Layer 6 of a small transformer language model trained on English Wikipedia (15 layers, counted from 0, width 96). Numbers have three digits each and are written without spaces.
A neuron's activation on a vector x is GELU(weights . x), where the dot is the dot product.
The model reads these tokens: "y" " H" "e" "art" "\"" " (" "B" "r" "u" "ce" " R" "o" "ber" "ts" " " "/" " D" "ar" "re" "l" "l" " E" "d" "w" "ard" "s" " " "/" " S" "h" "ak" "in"

The vector x that enters this layer's MLP at each token. A number n stands for (n - 500) times 0.0082.
0 "y": 361489729353484715621482631354698290536594416342389309590575339378549481538608646518468672611617781764482427183531417679184657545441419439517578696597628342609524281437644628325406508144427623678656684437402258562376415528609607441548402322650371468454743328530519522468219552579237660674
1 " H": 217508493371498657607357550428669326454529322156591569589671344190529529328605734417388516594679662685484631443427171734471664447558578439581556787592606578410424293441525594319430709423348607530523757452356278582497371447606518563559245504509567525452465263715590554376296571607359516857
2 "e": 281626537339475594557479474409556270573571274180653435744507329219606430316416691397424633581626623767462506489374282759326677415484480468507527838885539572477442363519637583353467631587459523506589686379435152524556308462558500573627362441491633667468548308538595736376315446455393362811
3 "art": 153526670181512628452229448458605302626526226327484385593608323230586600422416701474448641451713669698525657549502260701433809492477601433515501688552561722290402366440616666255468645478425398400631584357471286550586313481483666636682386528570664620480631194474561556482299434606379524823
4 "\"": 217549590157291634529439478522610175563598331268579403594451467274621393489605731440536688641727511594532411576412373753446777686593575456514485765484530534464408178442593669299369604432367611537413605259415308561449276392532635668490416518588580541370646334500590470379337691672348574857
5 " (": 222489606200463616384310575447658271712446326109637498498523335150604414518770641374476685607717606759419436444376444657304715550590487452410527748560507579369404398526690592388469744397368652598488630308385310574488394591600677338480320498569689410476629450579621455512367538443330471861
6 "B": 265522575344496537522395529325634463606557297059611513454664348122491310430607661463516608590688560686428514502325324785681528464563532542541637748586699366258465358532673582199430640309333492525522746412514303540536405426511564636544362400581554460638471297516838562405309634655395544772
7 "r": 339455557435462588448346574430662377513504338179641465657502394155569445530711598464517652345748618700387449711414244745422524436587489526495644603668538513578485431496733591299419756634420528493494554440345129418610291523580623552656279418542600524563535253518759455250273412471373662788
8 "u": 185554493549336474480332631409714312629549264317694319603580513220508380540561688381507614384680566614426359580422290744385748396548462480538534636707499598422306300621589648327317679492550364560604602506342205637650324487668524623600320428623686634460416403631810550325294580512335462810
9 "ce": 302575624251472599425470525311543234688586376317564416679443369282571502681398668319536708364846484745363507601403324781490633412519584521376525713657573532537361401556556608334306725462518437358481673479381217646656251572666789547539351338438566498468545264565618588514223511525391416709
10 " R": 190469435258549529420363648363663331600554427115598493644576295125430377544668712525379615541707608720350583519383203765438588364615572516489528697468532457559459400547677564210400731418421543431529629331419334698643233489662694460646291427591601505630437436612568619443331606627388503690
11 "o": 188442479355335568436307559284638372575558428141630526595538433143515528522490602465613559486615596699354362596423258872505558499548494424622541713680526470450453369561670668278431618484587475417555576373363208693689358477794613415588314319637646647382526361667678586565324537554331395749
12 "ber": 274567572448362557482416561193619254491617455313505439610509212105598512454540628531587677603691545631505495581520329824634639290614463475447435667676610611407487348616734581323508624548486414533471619305531237615712372601611599539473280340526541408631446464502527512419144621428214557816
13 "ts": 218516590309491636584359503354608231554556348166461498450333257254487507464439670513582635491848494645562486527506379792378694484618642489595579800641542571498387420585595647213328671425461397464394632397470298606658256701608555554630373390555601534478437281569441619457295579552376419812
14 " ": 191408530287449463458318500481704384705522359079652477590517278251606433395599615461437671418705604675412533478374433818410833498621592493476470738517497522530408460605651689258394688421433497464460641336384374471546326513740685415417363483554666533502549459588652551393229628618309442808
15 "/": 118417483355475459435354545498563402656535318158618401727686474088490470533654506476396612552761571682381412475396367713437703470608558437525546807555467482388471339532679810290535736319491494454505672354522360564516298576599580429450488401682694421567508398492531589393366668479221438812
16 " D": 284547617382470475467316693424696391656617405025548438503585183068460396471582693514333599518682634749407543512246221779590585458670488569593538622634600499436471357540657523388364730413417517457550698405408360596581272368610601510572418298496585407534435360634673538434362609530390583858
17 "ar": 243552599339499567623269663413630202597602480217547504484556418041419431591372480450639636496545640603425460603409259879429726387590453430487643710454613640341472378629683626353408748393422537425674505396469181473637390406577546598582296344605655496528489401474757657509297573536304620698
18 "re": 186594614323416509499324701423619316459595333270518440687525230130573497652576535546639716521618550673433437708503295822370564410420596510423547613566673488344444406575756631315317778550474429443577666406563179549450298498696635570508156332500604612392404491544489657574300564527439448634
19 "l": 275486626243424485516171668423511314390548438299634480567564248254370451522538676553450636511731606611346494584526181918467654410466577421453664649409562479483412434528687632317508748449513566355500774427401164632628497637590701488476261484685691581475457357442658610452256536530400466658
20 "l": 230522550251406475497224673439492338397555439289652470560544298248385478507539700549404631526785604596342449581545223930453680425457553415485660630432563495496408440556685622308519733436525537359478748421387149630658436631614687497500253494684669597479439336476639639441237542549421480616
21 " E": 107535534432408553441415652328650400528447346065666525545591311275508523427576578474490730639640671670310503578496421867431600332620547437540629779464566625380432447599687562344415680386401491276520607324445294604657307510591509535490288467553499553430564331696600662475186520602417501737
22 "d": 275551527468538399519291598466592306370556299140637366528599235221375479442565575416458666483776568757540540724405363832518798357503507509588575608564632515355474379521609502295406674482448395414518571211461283721544405565626584500706388365596629661442521370457565742333299636552376526832
23 "w": 215315457320594559498406624346712377380410254286575440526528367202442385403596579401514606565731534539371449681497338892293598316548465515523710621719648482438369419639589619244523746480521442605493690348455268638673431581688535576510336480695626621472499310536608650465295670500264409704
24 "ard": 262512577348490536459337591351569321455645354303489281571441418157489627418605652568544651581905498696549549627432336806462683489503457479499534611515609610307382399533583563194336649434474320304505656463539245601711363463588643501487301437651720614505481290470687539513265615620315555791
25 "s": 140484457298552631527308587541626232470576322197646490626390275168453527579476692675510571467828482629500449579567329780386667553552533495499625681622636587523346422582629575267349680430497549507417670341445303555641251709653497507426421409520619540442383276524537617475266587553309430806
26 " ": 196382517275456436482302554509652398669546319031656493597449281280595458384602599488423677464727597675409503491395439808405800542619538499492513716514489542513415462604646649259406691410456521445466663338383394440563309514763697449360350494529660530474529477593646595407226621628315474803
27 "/": 132412467343476418436324567514538411627562292127634412741649479101478473523659484475412629567785579677376396503426346703443698479613530446547560790565443481367484347540679785301531743300501499451517694365530378539532316563616574437414496370665697416549516417501515603401374665501219448792
28 " S": 290530492424513496478308671446653376654567343117516551587514249026491440458673552482405586425806679689378531546407165706463605430769551529548592740530576542395447410475616581344379753215501557482534759437530339514556193521559464613514366330583522429536422404607593628494358629579346476810
29 "h": 318555575451403506557296652424657323538581360131658558431635372217493408413441533396392580563695771576445483628397375723550673512544480480610633701547479600450562441479557589269405712443650657460569834490247209448642392607583618591487222210679562388438357322536624715364400522541229563768
30 "ak": 201557441298352528640300673324492248651681308293556408602563397183485439389443535481341544621674680605533492610429312776562732489498424439707629609497472740287513474545709651324418763387398654469592614425396316481486297522647510659638332361506686580313346277679553598477260621538371553785
31 "in": 281554408203446522521273600406661163696535303209653347647464212322531507481530709679390684633693749541452377634413273792575709401494367508536620556552497723443463300409707588346464689598558441408604698480554305558561346537704594519511303376389621400336412392550707570445278617599350487743

Each question shows the input weights of one neuron of the MLP. A number n stands for (n - 500) times 0.002.

n73: 646558620402253282554395551699447515657494387610451409586858283670438609560411373610406409459567529424657493166688513450487341514232560537439482611525533361479446588550707430526622410468786381388716548274629391447698657669652512468665376525408446277464363271503629433658433467540682374394
It fires most on token 19 "l"

n16: 588284647508389527412539623474437472407463503609404508662537528455598618389387448489599517497635520484627424240454386614370412405395527565425640499486359411534546256385433382642489440329521608663604480475512663573525521612630405441466321535534539512780519492444544338528395465551593699487
On which token does it fire most, and how strongly? 0 "y", at about 5

n137: 479575286472397346560466395358474482654283553594517387501473460408711545560374487555526379598463521479554538464509520693552617566325731526296507269455529484583368488476692572575285397494672321640463638562560435690629486415415492492463709266345365480639474671680378367554591710433552502460
On which token does it fire most, and how strongly? 12 "ber", at about 1.5

n211: 409571461477378643486357401591514484478685546374429543498529254459392642545483561495513578367333590528553435580563525395607567552245311679575584553461477436637449343572163543639660510545253386679550627492658722490457416612270599453588359569510740718517765428315516569393550514448430405254
It fires most on token 3 "art"

n83: 300423806425440373590356563402476445439633918442458448561726404789540627402420614565561461495367304366446583354344558506265516525664492531393313492489220488578390408465619492400774713617568577511360571336537615631460479672252360478401642408493453632368657540514274605431513720573611433446
It fires most on token 4 "\""

n116: 586791557508363581572371662523538428283514232507619542415416372469452612290332596515470422571419493576618596492349654498591357482568771557230469451337385546510384527541514421496618503688598446482610578465501587453494495518518326449667561608432380642607652389523629560531664541513329301451
On which token does it fire most, and how strongly? 2 "e", at about 1.4

n168: 370845565357561460297517597522562417523402655671566579761549434620666521252547508554566602565462579465449662471570570568610483632800564414447419311682394535476359495470360358384466429640409588404374456377342494365524489636432352478363479543519613365550384222490596515443542496383763506516
On which token does it fire most, and how strongly? 2 "e", at about 1.4

n200: 439527508619483496316459370687486619436695446554372364531688416625669436420450501377630336332704378437397475744577383650612633518475437379728476373249529377539564515495401618675374680445360583646380583424778318685437551407639538542804617208473424113518455578485420456331554464353812457363
It fires most on token 22 "d"

n8: 743385523511568412556499381607295520652383408600553425386726502463475505695532670690675283562669375558533256517447380464483551467349533426536658736356491478384487570597648454571203521269595413577401555551460447398447609504338853500280627469162441399664592638466451461536610452313550423550
On which token does it fire most, and how strongly? 5 " (", at about 0.34

n96: 522668393640470531458497297573570422433700412472464753503651386609375533516644396406547538592557523560603446562487522507549686406483562411682557654445373574612706397583345343389434322743270586641385573467459620707539409481594211420533353367293509495536526725263277524483495340488466541422
On which token does it fire most, and how strongly? 22 "d", at about 1.9

n171: 360671609596404491303758428635509273374620523595536517346439450635575440583274353451490539549289731568419450574758633457292551471520607578457719405425693546574560263678550535488359357289483668292497468655425288598490644564555579551713659474524599439494647483573535414401283381339696303186
On which three tokens does it fire most, strongest first? 0 "y", 9 "ce", 21 " E"

n255: 547468617259874477660338650550591537633350243804405545559560645582373457417529582732548418583516350214535283665438694446524404405609326377334447522463613671595439459594431470405604529299538593501317632689403352382355590519546482408553622521410321548584565439728516438392430475419576574464
It fires most on token 23 "w"

n105: 570581608540388427335327584802506728591470416726480673435525389480640459352534317466650722390508470507668502475457426300497395576317315348580550402399519542506626631490480536197695538438414706545590538778504553582658521313602385646630400269440490302429729465369420331466504467642433354550
It fires most on token 29 "h"

n242: 411650488559315717607698662562271578704575650324384409282398532413542604343479225622443292524635617365665457499383506679459323356450497577716531413568238500472459332449579398552661443527430568440565481651558363478585616499604523416492323608389690543580585662535458632608661445268605397453
It fires most on token 30 "ak"

n80: 426261606382322520595560568676202526466503591429499690553507340698731602581375511539394729306677625399480475373356373438319311640574593531447479543419435552396588729391461345559540639474371394378626547561593572552463547479369620633300785582537472532494485480419519625252359520402487568502
It fires most on token 26 " "

n94: 462538405576421575617577426494337447784565187682434408418508490573604368210321626573268549378523449404622405402379419341398597393818419528381515406634149491482487589637433605444338363550658709440262528455575460512366636456411379580562629608502737419676547595622483770376688390442754690646
On which token does it fire most, and how strongly? 2 "e", at about 1.9

n93: 491572729444656493584572412557371489396584623172375520679587572485597576578407283446363439659597596330368306619510435590419406733422662452674648489481486591342437426573562482520431465556417335598491384435514617635627605460415457387518691579454588443525273717342620486335546516343508611244
It fires most on token 27 "/"

n67: 452609692535509482496461396296627568551599652471437396664580471493415721581389271506341539549366361407522461438571493430500290370646669434693574666365584640399621367456470663512571522564410424397354489390518593587348686698527462424353601518542697652471543518357636442242611322604317395303
It fires most on token 15 "/"

n131: 557484702575528610549224650489416509417356394608366459393610635487440615511625555540573475478271412527306515381430414384439346464624637413541500522410475530503619434765626622403417608454354592348511544572330666454644595493531544796397594441535655312511447804431467571568476420405339564418
On which token does it fire most, and how strongly? 17 "ar", at about 2

n159: 280466528351309744654370617626426554486527596795568534597606494504498561498266465541332576500434461577494654417440541559449250693370361640436453493341561639793551582605532429296442577595690358384406352441347515583517443553450440572539565520429459663446535480550541597352560554609377470205
On which two tokens does it fire most, strongest first? 20 "l", 25 "s"

n146: 555705292546249416563615477591390455666518376475529603420567307511602690435416798540521561300500647347567247638467509361462572539573482510465412465671424461628468696477572467480279308425247574566688466558505661314526318459565405620475594398378346441717538359306612587591747503492458603645
It fires most on token 28 " S"

n187: 284457745580467494490469369392664582499783528435422439587562374576607573565693790417405512524535416428495706666670498630556564308282527306370552567534500623437377598362226225418542291346385522630490387422503651686511518636370531367526540619482395723496540511542444368379667629454564449386
On which three tokens does it fire most, strongest first? 3 "art", 22 "d", 1 " H"

n104: 662331613450532381467465452411466283705334663734450374606386775407463370493604355625722383362619483690299734446408809484535378417647413496612542519526586529482519273543425304488424705403419317524578592482516367347612520504281407482635413429521567577637732436519285445563687518467480564512
It fires most on token 24 "ard"

n101: 452488576795489522495648651485518472518661440602510533577536547674444571514556630554404557468467393401484526517456526381670349238598640328314785622175786701501568402424536422367474334321425342268654538426444365598269408496637698402447622472377563650390608601689481454585471582311560377315
On which two tokens does it fire most, strongest first? 21 " E", 18 "re"

n26: 339324641213322548520431465563442570509382585585495500425692336401538533363541758562571533609433388383463420207643601606701444693617372464672497463525458439436543613350612335427276441244405674330559658471742775619581378530439522738538648595421411472826532458587374458370502752405537478205
On which token does it fire most, and how strongly? 6 "B", at about 3.2

n233: 448369551273385745462546585523557550591532511522221345669707489607514552463508569526525437510434443438663539402522589697509540345620472465373586560399327680831523374598483368523513437569322642493432569517557654448392736386500610532499366766427416361457414392444529366498470372422648358560
On which token does it fire most, and how strongly? 4 "\"", at about 1.1

n120: 536410854536572363549584566678590617429502637540469520499424293435434449663589206655515538512415336577417544440361637680348537440503590524495624442245424311474580455523583383692360401434627536609605407557642466654534487376586404571400299377478463426375416733521413371506399604469528688541
On which three tokens does it fire most, strongest first? 18 "re", 0 "y", 17 "ar"

n145: 274366380495568308457521351366695612556536623412497415374588434655633874462368737712449243615689508495595739491563607319418472272756607571383631579449722285590588681374435635471339288662386572522447454374514717544540193445494584582478413786544398432408525392641360535481527395432340531363
It fires most on token 10 " R"

n59: 425494517582530355352647711584533543411570531515470592444446577491417582650830641627480421398604480479424498485492613505557537404598341413439331526467513353501604613387510406416557284313371632462616663618343435507532398477491522424554558494456425639509726591361454700678396448495393427432
On which two tokens does it fire most, strongest first? 0 "y", 10 " R"

n117: 543352392628544379557550387310508700395536558459447566391703338361371509460391499378340564276418530354411346605655508754561480482508392624631658606565456367472669530752354503425433360413758486517592357455457572822489615462535449481550524559513365258390430735583309401753384796433583538572
It fires most on token 23 "w"

n238: 604476465554528435435345424464790454272478469532568426431494580584617636536413567613523509416668252316340394373397500533519431328676387636623553667302410612615581809443443412691471623455569485588746393451527513754524570620602476476385442398704364103431445620556318363495355634361509482552
It fires most on token 12 "ber"

n212: 430513515699413426417569812569535232551683535488400610386623589650565475497595488748609370525537547530392477450469369347493415624604496593572522306701614344460481362621535428378577413438349561405511520625440524430383461390449294452553456470492505493658272537465586652529524354570450619495
On which three tokens does it fire most, strongest first? 16 " D", 6 "B", 28 " S"

n244: 516347607578597383394620698645716475462680446523533455523487621603514442509679383515704600585698434288603430355315408479454487256446624339494518615477661599532419518357550515627570602574458571567169189518454426522421504608525523270596475610453403536457408480535446406408560443356515708402
It fires most on token 7 "r"

n186: 638712557451580356422536644394529437583433449753502311390618425486479682527546451669609261318428448452367317743206569456620584131420283531362389502666480575495573518392587558713363384253389525552306622604682464449642524249536661354762748385536384405824614637418467462627423751460506447513
On which two tokens does it fire most, strongest first? 12 "ber", 16 " D"

n228: 483650439701741595511483503403672703426268480439573485510292559339496628535572405349468428716523743441438810518285642393360588638622496327400460431476547342415582414545322459598331440571686480576517529335546426663387554487358540353583568575415489520479435447483494473671414524419469638427
On which token does it fire most, and how strongly? 5 " (", at about 0.45

n239: 380503508443544412600645656641502234583660351379489594504741673593473617501415416647427528338518586604596774383458456533515421624509477520507495451635456373400357357348459354782484292500533412459466568604553463342361493629456328719428365605536442584503568359476405526463527398517608602609
On which three tokens does it fire most, strongest first? 1 " H", 3 "art", 2 "e"

n232: 670460683640549412412488628383519413257325704538364577632418464531518294536511334501605414437654561398581760719532683501681386300569641374409316499338792411483484333440579563419489405558446424679468518492632297323448444389637567469436550549203577702620530451531606541376619442484446586498
On which token does it fire most, and how strongly? 12 "ber", at about 1.6

n42: 498477534516468431559535811486671620301511813301328551425703447587310573591428436346405731521580361422410734358414628379396512396419641573561267374309420391644449501463545577317443695577660406590409599548317522750579740475792552571524409378425454621368467645415321421625633507516392443174
On which two tokens does it fire most, strongest first? 10 " R", 18 "re"

n127: 422417522715101543325477293452553520483515408502673540348495676451413633656344480449600452349639509487380558526614643712428631648582520314576468409250590521499480242381471473610439388482613482490475628476394414610800660412563165351529761365711491589611433555506279542390734638500537463444
On which two tokens does it fire most, strongest first? 11 "o", 8 "u"

n226: 514398475510698570661536438291419483452352306564601566480344585512438462605450540625429468601416376421668657432556671934562286554672613596426594623431686451765368466437253515579355455391472519515491481580492432429579331429738520389379320648375463359419309545582427342555559701497579472420
It fires most on token 25 "s"